Layer 5 of a small transformer language model trained on English Wikipedia (12 layers, counted from 0, width 128). Numbers have three digits each and are written without spaces.
A neuron's activation on a vector x is SiLU(gate . x) times (in . x), where the dot is the dot product.

Input weights of the MLP neurons that the questions are about. A number n stands for (n - 500) times 0.0011.
n2 gate: 547535358479278619242619283714457389460328372461744444417500287644550424548412370558240726523372641500621521504246654714686546575829140539554441352429496504408699555307463385636576217483311691616487870333496554478529604378376795653474548345692717569670467380741646835436388321563371608594509605584422334444475719623743464441645452496500551733630504684447466534538579337474513748582641
n8 gate: 432380397429446343480564454662266357625574462589492534411466386662359504671526475530526641162259529561408367575583456202463278654507315710415646485559637496563529353545647281610470337622374536436647526568466536496273354418553549368683258515523538604527278441601337544429348368274544680587635557406351496458541519331590540589309757563376311492674350279602238670504633489659353318637492
n44 gate: 394563689302608323678200455558504679378344284608500455355376538587476556671360691444398715456537423537545520569528575300335568662239483374504593669521520454556358293368433594480411312798282519378692208268414457601705388363325661618311674656387413674642524449468512815625762404532353385504457487454702667402472379423468327784373592686484321372644698487748655508516643530402614577430520
n74 gate: 572327464347482458455400299482554356719533507555661402581482347665443485681609598458618649454518754709631551667611514445472591517507421640436543472589511617320304389642332504375550514321511541558760418522442409403330460436640702552301573616515131515592708331337504575475507511458416601654455588351413632317585703371557355465339563545496604361648511537478273349564507450230643410352691
n86 gate: 527652311477536323496492750548741469351532680687476816552543415500389582692439457496787480597430419669667465446314321408237397549458581657569597326496538504558413414688755492470154323485520433606525698543363649180689707623410430315775567465536619369468454419465542533550488492278489439367393663516547296449354468512383508362340411462384363738577244380726378402496585577508679535575406
n96 gate: 419574462412509463372327406288551369347395453414789188504504329560579589465591095512720614787563480517560445601412537556450607516654535543500366471566463543600558631567615534802428555479692564432469231492691769763633775554424433193513938450682599620379546425387397580403687548508434385601558459417513712568492517248559531488356522463932593473840341630609610289702478500258403674509368
n127 gate: 325537588489470587515662684574395489309410649322315383467625466515489412459465662631864391531464404576728522572378422255568613496471628396564572636564245396482549457443429319521381343472635704540378540587634611568343467664268335665405507425526408588274401696461645443493515370564684725355489554696504563377282325406395492500401459514720649565599486645496391362568646280525547351409555
n147 gate: 283673516500704527586594608351618429427679681532436393464420169400604587734308693519500655479406604686384334449434446564500588282574561601168422488577377492454511512709297201584355611485254410413351210315118213484612596659665313561350500508379360520609554385613608401293385379458519477382715525606357428591624512539543329400439374622344500521542418544565492445527638364390563346298449
n159 gate: 577607468647394531354488590672444712297533677660565322704427617377417235496245347516302687906428644528614569492671555504413704519464613389602417342392531377654562444425445444512488262261391286343917664617625555670401455520705714547379569315627647606578504408627241508352577508504445535356601672708439627608227504460504317653453533328703641416594313344417496444408488384564340492565432
n195 gate: 431641882169484452580496586621408416563504289289469601676411353441500556539665638763607687516405301627473488527310556453394478400538512327496534394326451449591493359885575458408370465504519376515657424627661820790379387432699682696546473715425387302555350572617646676523446414744657422347468516524543516611322583378660439414366551444382573552474496618492381504458516543631251477546565
n205 gate: 578604508500560549439686690604119593713436173655587543603457439305515435492492678447459516550488588523453645430465542556723584352777541260443597685274614468504583582546553484643159535580571407387684686402676442645492334277520535681316421573396611571540561703577310386519492496634584625570451404561445225598469308368360409496360379470585570316550291448693719422535476343273698274457672
n207 gate: 473528559242445444398536605486522241407583531633527179409718268555460382390390407439431649707308483122455387575291736472491601370593523555654682328389412495513722464597369424258571482211256624518514607572496377709654336553522686556252223500408614255523689449403754523638829385338509304294637644649527440791513482322679338632648140378402482904513380693514347581513250257428612617554419
n221 gate: 812438488444426799575604443533400428600458456623717512676801379516480500735457298673446575392504568496529553572588626438400571508504190488532564488550500533496633488548433601644776581461386235625437684351649530479321520417476468644658463694723258296418571504520421546552358760646472414749805806504382549750373504600496526670586193531660766635421356294508427484580363361302351686403674
n233 gate: 470496595598612391657395496666459330531414409566562404458645633454563301453356492522642684480387582306435530170800666488564374265563520442530687549461315778627415406537526545241523257526504727690294474466534376531545700362697597646363400296593373316616722472306448298534382516489559408564289549767546647655608345523496456519574449603417489563393552554375652693741430539470508371637587
n244 gate: 555436535543644371500547556468516246358488441276504500560361459420419652484642389592595545462449604492468433314438420669457527648388671621500585299528638240836489492268332645704566583749749619602224473382598533528450667558390403405263413350488341623344370406488634611632362223492584538829479726472555660586353576270391629542534637466519461644607558327326406680484565394846539673693394
n292 gate: 383500411662557415432356552395472398317799215643643255600491563667587471796568480582203316666630452416476552592245527151735518437873286371413324178727546567156151286266604649761412547646284549336578282547411589374619623804598495631627632541619476457428358359652441275356125462541837740551559645403415614729463510435370346308618418441560514407587500653572317393519707461407495481397327
n300 gate: 427748209411297418226504651413504661531325453808253384422753407314379308861284213500504491290225736385147564572361396430563326549613306400579424534417608682412698580467269424639703513832487367551340584500543608504709474525564563603641547467804556534522500553534653300648568522417608669369732668333427543368592496517424459579587447525555462375413542370627709674644605460309466725410453
n304 gate: 733400746189504351707812281587593317664643431579512442508393356334324423583325394528394272338423347631368717419431623104432353690468500546512484572647389566504508520372579598476472758540668717545393334553598427572620723544394299354447599736258442545467408487597508419363324475273603441447607439530574533598600684387508418500310517555589423730631665379420235528399260382476463329279341
n344 gate: 384394539450480519388653547433511300512556581437473574743551468524387508567523688365526520479684569562438260588408283669318549672545512141425500500393376594353504492614276496378531512635512646273569508300473699492526570621354386567357812319335625453571274636724665576332562520636571474558512734624710551454580378382515488515481409407607369585519789602722461400301333428754619481500118
n397 gate: 350413468592430605630572435558436347413438661619574655332688421377429508500374482346488421309544302379361305304664535496317559359687445496354372568642559648361430604599457705648372297461671465561475544310734504659353447659439643551500144840669385283352464773635453622512666512464531477729415638383427385645619521336677419575469367308500431504768464356617625625684150587330500310256435
n402 gate: 534483217479709613526454679371437282587565412667671326713496530496644663509361391631609300324258650407577648749575386491430516642574465362438674430266738620677618588310622676613217289635661281319720396492366363635450415665475604237542398447397394470320377199599312408508593547467721484659288652539411474680707616471408455299414599239700458390611388590651689454342764500584475466428353
n420 gate: 445588508523611579548345362552725589460324255813599264460740556766569427492405305713691701525395317531516570585639364400650542692358658524630469488596622552347481368420368442492485422451582396562418338119628529424519433439313546568434784595576310634230454581477398459400508257504455568519504575415618421449630727485597583599591472629292551199401369428572675589415600518227283379645500
n436 gate: 315596667565529423500457382345471569306410645393397343471529492459347454674440528387605781481507677409592566500647648411454592310596515452418407546740560592507577295646859587486514507514285438489394446649504450433479599336797403643500518397333526338485482470614359617327380426248394707446492616594617215511771463730669315379665507556443540489713450585545547420543459409435533486609406
n467 gate: 579692450500415628522330445772691521556625612712487424326563379322647657619427622378604940352595300479390596599645634432422476629521660573574331627440765428582484687549557504552252479655433472563413297592400553323488547627512393339668787459172767378521577543339516417587847743529715431413421349427534274538434496285197496565549582366426521757545273538767554479641556294475305500429358
n474 gate: 488668716473444244394547436400547738516431621640584579436334447528535492676668355485557447450555566618472295275500557540353561614226581600581566442508508293458481792685565758542586480641532571641418430661477703605800584531614388424350401492464106512616584480554561283212335628481672470566619483346338576473697624527266330350435375127450433344661578560504437723496557511535313496618382
n478 gate: 574827508626533397611398334450647614504699496575508483859297390366335689286708571392381330575353620681342434411354620559464520643254304454504508298449340446593695626512516570500414623688438445467513199770537435530520583411324569698508620448378554425839468538524280813370582450396780528435298399394541697393258681549378478624321534504520484418560573555538327594785585638545198598459578
n489 gate: 496755556579734607290453544573547251263569488278355560641652492480383359597461293612595566687500534492404468723547728411406658446371562427473751399700485500554658508652689373363638377624404553524591193603607810557578351367508899412309576523468592508577368512531400434528524613512604604532438288217480484480422500496449391477223467646433583769515418447443536338189582537512314837500540
n505 gate: 602358598534229543496545626531552455608508643305664546664656547489426626488647574507475562686526535658588704355537657377559456343496543562260600407543544155585416339382453609475269413394265493556433593192759436484607435489429645435443431489246450447803342641459460398548221473460474387631500556473090389316519577515504536478464539482519571465721563635457398616735473416515463256424711
n508 gate: 606283583694536591480492468548500367726427484248468413656579821572423311733466568416406662538847463567321768550477557356523332397778524395473481616678692428650196644365431500700617323362279295535475582445524521451527635400320659470551520546352687834404577582697580471302390408389477470480529605512397412535558701621527209488435351595387402278573419632371492539446451500735359574472484
n2 in: 604597348436368333109762592429444219580558396403610753562395868522623164460496462365513679593590533461592630620534542606474521680538464544649393581241500500313483509560769340346483274449696525565368625288604367590623469653435726049335311678327395390756508500513352613590387801530593445383605532522579465764914327586483472428500536597466344695398406513491778435560665435483336617583418
n8 in: 431372723773566699643267381785323520342337347735730374603447705566436784426496619484574533409649359549537593516492512674604547363381563653583464309479318484703335572333594383597323549496443496860568167371540581508440562600819680648358353607682553557583694567512279610476589570409496316552428548358606438605361372552335603456606779743580641500417532512437735431600500579549641423565350
n44 in: 305513804714425571509388526579633379509438617337513430513435298940492477367559368610417607876586455392412465581491285681479711232491442589568615564344648205564638397797622539537573517496770455409495753435634788388279684232699338487522605508314768474482580779555504459457188451555399726353427357513339487578300708633509518390647389487457586618251457381268600539358674278669483448570634
n74 in: 269535435406573657692368542388526538481742587589350550523359543550593682554796521644577574411282621519584656635564552438474507335567693473511560522543633677489562711217471413587346580489565428636698515345530444621511523541262306372739408619585312469253441724448496547583580550559360507425536464386343496636418562477538416278302500180414371373585537612695462538609508743277496765276644
n86 in: 313433586465401455669512508445442214744348380322709543461516568409656533353364525621586556575685668387645656465396553754278738526653291524416527626420527267588729492279620396515712648421742511504346411333457615660500374374527795545492276409468441480453557500687413366400710441466643590570724608488645472546653706388531315299587492338469543431428661504468582690535348670659373457317337
n96 in: 430261652622392504526317458588504492623479541634604583617579381755456406500496384296551521522349504751496508346662767475573424564246513576263407577326652504480417720637711455607488578464550539233629239680553478466415629669549500674451483263496750687437196295391536731569299731508368766520298474241608642394488403419704639673317555488508508479392504408255262480370563542418300295199508
n127 in: 403385625485409407488604520627562539644328624603532480555543383358401569727508631576201705300280441566591340588596523782542602624619391675683270653504417729580315504710326702575658562652480434391463539477376672400332516519201515455605260393373610559425371597561595395338523397572368549357561624335347666488450214465465418302406468459342422565329715560416698380573492272593419209527411
n147 in: 453667442485362440552331571559573523560608403634500531366512376488626618504515702534485552517546682605410613565485292643381927376527464309439477489588792599565350558447651434664469535598414364527362315357113594175649504576686408545399410603480583394393712633404625613392263563401625545577634401681390500450618381411242603424391536538396469549436638833584434368673812370415620481313430
n159 in: 475595695613345435566735513526252462369513572823595675539602334470301881578434381554341609309689528369812424291567681167442624664488597608550801542160314534500402416521508685415563665619445436475566689905356259317334333712521567443525333512586526423366306641408467734244394530574418410504531518426381362584471535706525522392377509570571576531719717573574504306534561425538588361254602
n195 in: 704543585401449459408538188437561607603393504555664632179368476555519528567338638662274914818576312442438469447450463732511616291405600488474382390444290555674507561598616803448355361534380412504419531700204699333523387322312606429585348428469547796484470684542695649428461398564530429431690500528434394327515512290588300436493635463401631367658553547516523373466468539454420508546373
n205 in: 642865471287492520517722410454294455646462419632496492644402538397560360479698491433441601570302343646459529624564559571604286712604517454508580368425639682636484561400472581547343415706565319427487710435577414848205418248524624492561134476263607656488456584540559525621362421560788590456385647517508732439432434665431461607437241449275549385710396562642797609597441496212484488635220
n207 in: 515358446489476374404416668520623542564496400476602613626356648421398399484474596477530556454316453585391465679427402417504530429606544547394496667576628567508073673519579400433638566485403735577415596280623606472143551435539504440636648352634245527744345600576395532538395646628613552619261277380710469253724674473515762564425274646546531254311622610790454496331564604620296566360531
n221 in: 643401652705673363266313486313856733472576514636323505402542510439311418523437550513434576894231682610351316405332697481495719736378409519505436464557343528211558463338968390566450574437500788652322532376472679225653630613578622549740161293547356505388482452686245721450611570280732567660269559548495612454749265304587714424380448219445560524662414650420403491714296517381523541426344
n233 in: 430424446476508488696373404555778377580254352513458243262579709500379582614372504480599606156520338356313711557512624513415452400298385306480650545326364508565528226476520344322382521600227687500250378373447196649654525314697391583409176717479596512332765453309612491508521466399276675434388447496446445332439660488475465436540580632610447392480358193369652402631716653455668521335582
n244 in: 380202456805496458454472621308500480508282277451476605480512583480178508614281596395388442616659504396249251405738539786275578465421317389606437661261480756461515508480430552431341472461685443544860754504284521628421488465632776512652508332422411508492410521401593563698536586426578527420429334330496553704764447282444686688500525547551420354453575480504356556472619407628377756424692
n292 in: 349630614405505605651523569505577495617481632440690261431436910685388648463522446420417453754572564441555386738951500481819473606518491654509464545350536551384394450665178350688744491327404634400214414300423452542366283218727172579308454536435500403180589632756323581712582505460451681854467777575394509814392714419604355482553275231514573505647455333678436727410575475386323432390632
n300 in: 650557586779465648496458452443504577575526496413713336509375535417182679544650560429521178381441472615561479551779479644319662492588478273492492403694838278420525279391616581726369363517436739487652572538526428262647734681551710459564474717256539457509579558563745602420432456596446413355330609526896657351143443411598233558467346463652381330571542600394603530170474325376606645277346
n304 in: 381634381571448256456387222509323538687496643599663577530577697522475420617450427199533622668714432614483534584647525630371578566421469595496563209600496491488590601413475314276429407405551625699341764327369304758413153479601588410644697326509483354539550403679475575425335863086377385580593644491568612542471435752660617463414517488186546345587429720496492449307369728644420732228500
n344 in: 542320740508479516657700402491700659573401517504274293491504201474344583659201518533375348554733429714937416628359431324686578463620461487459384335487480389525589442376655492674587542402378667299610612709333566539323428385362450391441661369526432496402144570727602294791437440287496419379531424565339453521624599579321491398565547419429374487541197461263483496379668680550404282403173
n397 in: 588457711333523618306451376609359473669425550368585465073326255469373476684474409705677401438618471538523719398617452449315664685556373492511485440532179333594478344714315668404439477507354605489476424500706682524417287820504632673462434519566430643266619424481493253489577512478537489576632745464323367504462254462595447429537240515500393364560387527618316367580405379427546477477496
n402 in: 459575167395371657661537463275451655454348484433517838122562708637448513663440469344488390509370512742682742735541655709492564627504343693676217351627480708323607447436226455405394508265430737537491516300516396517677471528516641524549355500370666471471560747476460487650644567612281571537311456521471583565323621325646539788611395643650549547388682337567574606496483603332300602479455
n420 in: 465567388481570645480351789504458462607298454637410446617605584547375673449699358504619500599366587685301573397374335449458320369580524551636439246448376382542709328564478481522378183410523507565536531346250789492413652364692348277450286560622758395237417524496519464599546437251710548477484677604399429442470457382358553459571536365790742617541454531667600611576317392573462646260384
n436 in: 400517492557290456496459500377525628555248393517437454403492526239272617208468563439512556722566403633638396475459790462696581528610229283504475345440407601467604471292404686464488612593496626500231455699541596577386576374599623380546383167348366571551650599733205617430454314431097616578478460787525259612720364438418645589520837814422752396536512640517749450508538438401566467463600
n467 in: 359775405668441488624324492386549549568560694656403533584679513483553859585508585440659470416582345583320463729557456513068492620329663242480398382449339349601460549703652438504270641629488496376301438149261578329289370472846349444595312642344466337517738427313548353623649454605480340397452302615487382417545496607389482589624530480410529548645406542449608702758551327393562273355608
n474 in: 185594572764629500380373573211349472525594583549727384496371566512762608504379656710454710667472410364476500338524547341571908620461306357430547547360683391645624536614423468696338492554472258436467318635727437623598585747456441431536363508508403399585597396583488641279572439438640307631525734413496638540492557650346517551535660365247408638469260447533456754484603556580353321460253
n478 in: 731195637555452271518551487635483334711504458561232607478603227725375286801542338612463487418428372500647355340698657596567708690764456552487517613645629699320331343412463585562728581479457718176496365526389509372471405542700483455594371567517146435261587336366637584424444478467579541640366673377457474802726565437487283492525430302403674273621323648658287334200513512551538457402636
n489 in: 526258319541793612383522420481377317284508403301378398435504376431463567446397488672605547577530500320690451370314405535700394446518266331184407433806339641526544671504354362496392568281489514511327507556403813407537504496376507565455739482370549546584584520485339543440376508386606413650405328298640699601688903563463619467296519525522384606570392431314560436500415545354459481621466
n505 in: 655322271661429466536650535405435434476600682504453426559293668504413553429402660251459232305515507353520741511485835464397530567736464631508603496452636390759402227329459442560273523398613504558261562465372455360451437809427569399605524671433398516654772568527591371588624377504534564442134368632379563628591651423265250390541500361535593541610531555452686751642456460554423376496574
n508 in: 359300641604486360613568684537649554261561527435380102731560853458558177602589638460443467534568603286564628504370500286769394232460533537558554558622487315388487365246544237688446363624377371296762581509577538580562251317514719548350339456351343670342283420634668865459336207433496672527486292608440347532259393653486129758487430597572695376411163560392209749495612547482527627422509

Each question shows a token from some text and the vector x that enters the MLP there. A number n stands for (n - 500) times 0.013.

" W": 376423519359387556451654647375489483592317601407433648473580660650535463386491777655415502652421666474596324537371484630664594546356691300360530403380429476451485395628470487566530532503416635542289425537432334401307579554363514414313425439597512424546454590380528387471593433444287578454528221411661669623486562582512656393537661424730566524507457624753558559455375659494566462314496
Which of these neurons fires most? n344

" |": 697422556481391514516587486439476415656234606613401554420566564468331482415415679557564448497469602539562562359391623560477512597342544403422691485526308459466426435696369373568601438507488498568453465407621331461404184847437633332509509370529544544533583478550431397412360513440410568349609252406459578449453604644604704461630610388581529531402431596678452604406386543552471583393451
The two highest activations, in order: n505, n304

" ": 535497597420579505632532450454588495548331607585412381289418556562563441461327704475402501622395592740593463371500563711375524522409539363410542394335470462553528404630423509586383306381393498648458514459607402346470335343529666356590469422326447406382535428594381407476464370566554509433714454231545601654441596608464597488322654414605599460479525604883586502376503460382355537430560
Which three neurons fire most, strongest first? n195, n402, n420

"0": 597469627488459439440609591464534420642333550633429480400352585438366391473572684562650340463540491738551589366252389484687459491434495460264514523370347617453489599619227329746507315584488503577581475441560462305399411426542805370555485420472498620428681261479407397442403477425303696413597451505450643699434549618505656497668659478369436467452447745593361409411357686469548672481412
The most active neuron and its activation: n508, at about 9.5

"ko": 466556429535449602468506437431281366555349475523331713426639561612582348414425717605461265645206499652676504567562554514445537498530613201335604549462478361565479342547400397687500437653392389539366425418563420387483453414582497331301403577524362561527524511475561551511668429543407483367506105337509596637435472528538488501642711471521528444449591546652555419437419551570598469243428
Which of these neurons fires most? n147

"via": 478621542550405453549524388316459252567452598613331692386596560631669444348433699494647426653169583629576408479462555618554582386513529331419590533620532452525474424616331379605580424502343474434567450316658480341477495543515602377424416539601487645476565561388594310532661375521532438485661149400460624531455579605530626426652644453564528517286504640707355483632493660564554580398324
The two highest activations, in order: n147, n207

" [": 544313594419446521475490513313405334601336575474501534395489548566682322434530555461494457422507647536548524520478595598558474456599681266499682380344417261500389283545399436567649590547484505446451479595559366459342466586478487399425552380412465505354408306455484484407576511594549531300422247367463757598419735545649708482517548517545517621542404471832670516401481306439439552469569
Which of these neurons fires most? n96

"C": 489388479463337420508605608269499634480377549500492659510480566593566452380555727415521502543474599534484560535486476515529487398655639223374545476207518524500500519545506486685515433405516490431399446485583382380458718418422532386445235433670485523366384462361552414426504495563443608287602219359510659692470597550502656460508662437700402514510382443839367458395381712539423500580469
Which of these neurons fires most? n96

"8": 698425605501484481713568569433505323813410551731455665342525542354493522313536563583611571592430584525554406359428492736572457643545521468425802364518269567398392477654399287566618344561352528639556429393503533537452483464409626480492303453426437575536610586546491517387440478515298666332675271365580589563406391668611584475517727382573677571494419688592492474550436657570510601413423
Which three neurons fire most, strongest first? n195, n233, n2

" G": 515516558495377599387630626347466439365267511517474734394446650596510403503469839582487435504358478660570384508489537497652585595518552305379544375429337559510569394494434459612527515482523527402537522477437370520360580366417531407475425458655397454451337397545427504352447563479471523412606262290447601757523591565652698503647706456657468675397542464816510421422347638543531460497541
Which three neurons fire most, strongest first? n344, n2, n402

"s": 332428497561343510407720484512462451547306709431424585401534581536444442310642585391603244719333564580437489453537442588525480523473576250339675468477526383598529390543297534493669420560315454620338672402673436249454405529479629495486440671689362498454427535480403509492529515564290563510616155381412648785460460434541638345480563399487521459504632677593522285554492503498618452564383
The two highest activations, in order: n505, n397

"1": 630340426357398562550452611483452458577263583783394309328469513520407358455500597470688388539576587634484460409358366621585701353400456345256594444367432395460395448744467575464645419485510554824440595387413390400417567358617628598490397375547480635494538432685497386611450268503286476448498451497521661603470588550456570693358733448576523457528471622668308455469454594403510592332564
Which of these neurons fires most? n233

"2": 686453508546475500507666509338501425577435615814377442472572613619344453563418541511513469544674365493587412443399473461485757562482548443303690524514499373433431358641358577605525582365515476716552534306600449488512402243553585319595478339572439706357513435504319367352422656474455600405698394449633844609592601569575667411569620446498396453423605535571302708411456645454548696490554
Which of these neurons fires most? n221

"4": 556312599521462472678627592237364489488352587749387646368487575579439315575478469561539471545533563590587500437463482535566642595531570317433710485408377463406362460683389420520520486390381591702645300348574493456471479353457550281459518425568436591548494433414326416191526631441327711440591314450666753616555618684673546455445681406439505439489534652611469678431512647313564605491537
The most active neuron and its activation: n74, at about 12

"9": 751456464503477522674493557495518344716371487713310493477397611416408570557370488564519540602689454460608439359397578469464611536414509499402760473444354534408395686687273481437685400466392374744537501497639520448382450487542746418522533411400446538324493387493375489280493471443252769344630339457515645704508512515641635597606825424364675484550352648596533450496371584477564628532511
The most active neuron and its activation: n159, at about 14

"3": 511367580503563570610706549431412404694386409750455529320481567468412408364633586625614543556453606657403471428533461688615622503453533522361612447563468568563419380609427464591687313454493494729747381416464379387543532407446667398424314434536478605549452529637480447269407651512448682301569329312606622641529447598740719448527693431774498611603633519525405519439387606488477689410489
Which three neurons fire most, strongest first? n8, n74, n2

"Z": 514522571510437576518500531533497492629354595507385767338643673608336380433628613492678221706284602466540453524493311585624397500441662508266634435414504487391612522346411519571467395508470527472606402512480284398455598442418703342325380517530402380510469422476561371374481565623405451375570201460423642639453487693527644470606693461537552684352476477705386385530436745622514474409505
Which of these neurons fires most? n402

"–": 533380685459494497598648529275372547540289645601342432436388567374333306359561635697641422601530589483580563323484459575475430599736611438274426418364573453378532409635413587546609340511514437564665494499563402391287447463490659310619485475445493538498498548469522448293329560387262549468440396321632725701543601552675735494573546476482613561471495664700403411359354550368529485607648
Which of these neurons fires most? n436

"I": 402253507464329578552435467552358450623357528514547683381397481610659380525697728480615552550378584436413526472556473599623508378667617312352618458399561431495508469545353569754469499429569572510423551564452319330540537475322644499427306489597546602278560397478603366387539564469472571471524161236633524582373616637378574662607626519712461456545460473725485498529412498462384657468412
The most active neuron and its activation: n508, at about 2.7

"7": 731510529452372445706487546501429339725388479701287616427406518527394464505388543544543567640580480511567418415395530549453456519460497488370657445474257477480333638672218459454594346458357432702540443498581417457445390453501745464565444449522545551474590445544268509218491463429236752417646357451512591708494466545540627672581806449482605583469277768566602601534350642489545535426527
Which of these neurons fires most? n159

" By": 402671537268371645551564355350611440587418587542311643328638492781460501374413847667809555536335468566554465384661594598489618513544587225405542418385466432464445522524406505684490434451503604476519561621460462411372512571379520373422353512524447469454463367597520385336659376516540576427559390382606547802324703601433784342563581506648552482470329629609450476452426434489568541463422
The most active neuron and its activation: n195, at about 3.6

" August": 527468697328410337606421606522485633522499606554472568416770684801481395318489670632525430599406528428564364571428560474636733432435694483456657365409599528410510389471514481772655359556514579459565513573589385341544544472455733375345592265481332550573652631698517294478405485478439591589508334379397622711464620443432572516590582358458608477485533491729407516471432656468565519616313
The most active neuron and its activation: n292, at about 12

"z": 425541657480424589509651561421310409425292554598402628423578493534474361387548516497510296492107541646536417371466553599502567616469569431469629338388460405493488456578326537543579489520435452453435599401468538405404505427541611469390450693597415466370468498506516537421661435661376705450470064381364493621311436560557563350702603378453437720497443679700493493464489594519593336439465
Which of these neurons fires most? n127

":": 523349509605463626627526554393408419602235569591444462403472586514473467375495610457312610562629334594522487404328519488428547470471596423460616412335432326451546466577346388545669403532493433632559418540504215434510299732457511516326498405597539617512550378504441357401393478445600518410565203266472609397552622547577581558456510421589643516242440589726500368485339473393473661769431
Which of these neurons fires most? n159

" to": 466463580532347520645571498511345360528448692473442507314525707525357337441558753637553543676456588409561566498503521552462532478464506513484497418485592514561345489577421534566555589417492616558580518302502303365544387687432640561338371448532633638297608368572433431497697510327406620492548138281518538652482677501584588617588580495488674516401447621676451425413466324208602630335494
Which three neurons fire most, strongest first? n74, n397, n508

" of": 642304603526270497390626538620479534668270525524545508318501571609414348429513594415508559747346511463533505455399638596527559429492634436464655344468497459457466517575616536525510453462437342623592676415557326406503444689455541568256504441563541469460459393504446298471636482434514401589576172369584373652447688575502520649459470325559642606374565615735453373602437321436603633697458
The two highest activations, in order: n2, n207

" way": 610461537430452482640525536521601628502458600580426608463692641606363431507599465527688436608463440366471372289418433551508545381800601478519495407581608267401458548517351557685459243373511622599662465631590205348381511508477583400672672522508414424437622317469544407382675390363535407417593286364503639506384691722490575614345533425363594433391577494632241490346399358689557603317396
Which of these neurons fires most? n508

"e": 571536581381382390753489460412415437646489551571478678405572544552649562366565610648713415524143608575576380590491715521471488517362580396369492422464589405654479446530429548717521321418517509496487540459493410320534521498698329451500560433576538490376513499428454288548707386567287543445652202355501566607328464580545589419713579573619547707498367686703451478634354687571582393399360
Which of these neurons fires most? n467

"r": 491546461431350637606568730300367705554443476564390620427622502539419415521350655445462290453310617501429471330396397612646469505352681450407549408439398412477419522648537540533579488499402371611422718372600459404367543494491519466433273438588353520492447571708488531559614583426309559410541101338594573579457443510562544424559525434508455610409429603830479426311450421581499608624416
Which of these neurons fires most? n207

" career": 643562538396469532527555493461660588448378670657368613357514612571382461373591579596500566482397505461479504387413573629641547518516677345396623467616498448273432434593611448815583389533559515641560362395558289494207551462475609497481419351377410621496637376390596296542731262328346568514564262369624698407465764588475553437551595442483526454480421654666511619559468508668445548423337
Which of these neurons fires most? n420

"-": 459452640459437587437580436251405410616268602502295490403545590598492429426604654457577447521420630491600508400586464623472525397642595290392505395383498424588475419544573509597415433563397480521320444360527541437433371410554587409573468505639535635400584558616474255593659534417241460476537155344631800768406496501588662401553595571607753485485523661699583425445524647403525479387666
The most active neuron and its activation: n233, at about 1.5

"cz": 420624601576480515380614488451535215576245558473414655442806593592448380305462670594640220614141295542658380380537541591597537528390564389330573471524384329567367390590381406586507431540359364583460437475543476395319532519470664466332486541598358599475567506398486454496540480602421498421491223408511660642342529478411525466560704443505456502518559596670717442430432498702601500277462
Which of these neurons fires most? n127

" membership": 677601652215309569785549448428432507422397627576490619345550521416322405359517527569641516467435691548440407331369560628596588417417588444438585465533638503406370415553498432743512464453606482521445404362550267492324536411379665449634416494320480526454496437574472368398642356415461456513541251431404587415399754580507641372557480340469533635346328523742499434561405596641460571395369
Which of these neurons fires most? n86

"5": 516422577462496494775508574393415352662325397647303744347521496485546278463478538501445660680519431640591561392524571701466431546596579457373745455403347538514402577729281370573509428596420556665528461344555392403431492446349680448416354543542683625482554553515270449278489546398347710364700308464583580528476407630517511586477741386554532574545397689600548586473483587603483659595400
The two highest activations, in order: n205, n2

"\"": 446454584547450527574596640449356413575394582655380531349460702661624252424484544494559358526381620577476532409441613655475467429381605209446722306357328471496420632577521411656533415373648540482474475486617462471401366607416449602389629538457448685570623569552378406438729459426449456480506192342494686502333590455661656387511601374616374614493435595751542474411525526494587421399429
Which of these neurons fires most? n96

" in": 641339595494368578666625478380509505617366571544489335434355633503375424349513606435604665614396546558441408386506518546472504514356555367478511401305445501456463495536482622592599442702527520625444541388525406454358434623454463444426227491315428578449549505598537375499763391353511468435583240291614430668461759679599672564487489342679477647405501697729372433340494354496530654522374
The two highest activations, in order: n207, n244

" are": 595410584412231428553540602414348558520330573574512551287638510594527543436634633419600628677291557535530502528433629695512558430454707592513354428440476463383421564573437218494458454432553717583455488462583328497548368662460757518458571506541488459257502342563525300428629389418419514490574249302586605712461662413585592545612614456480362580367474555711386368728435327593631593459485
The most active neuron and its activation: n2, at about 4.1

"el": 519490584494370521525462536383451421530408444514534552381650593627703465383326648511655304433141673446568291465559581669503540558352567408444629403609488548445434448583349482539550415506517544575408487493443492277529470388562533565329511627568430519367500521579485316414605409530172663424424129328488650672482534590561620396683613562397393716484430684716513340615476661517592479505385
Which of these neurons fires most? n233

"en": 500628506379572580423487495452206473694400512602410450322541532586442559456337557289631457515192675478552638465464596469498563588348528300548648408572382450529382721621354278498611452613490453468566619463521599212483475433516623499425356530404389612459400377420498423383689440449397573686581235310589444612558626601505618491460444380622575472594397698716522589269369411624525568527543
Which three neurons fire most, strongest first? n489, n207, n402

"os": 475641644568391508562498431304320347557396630605429623341668564639369386425552752472599347521092490658539538452537456563549387377494590364355589436388556399431436410591355533541647619548377553471472489452602459263539539420557569497426462721424434450475495458437486451549738395595258587398577180327586695547391540617457618400500604396461554550464530639693504364543543599613604521485408
Which of these neurons fires most? n74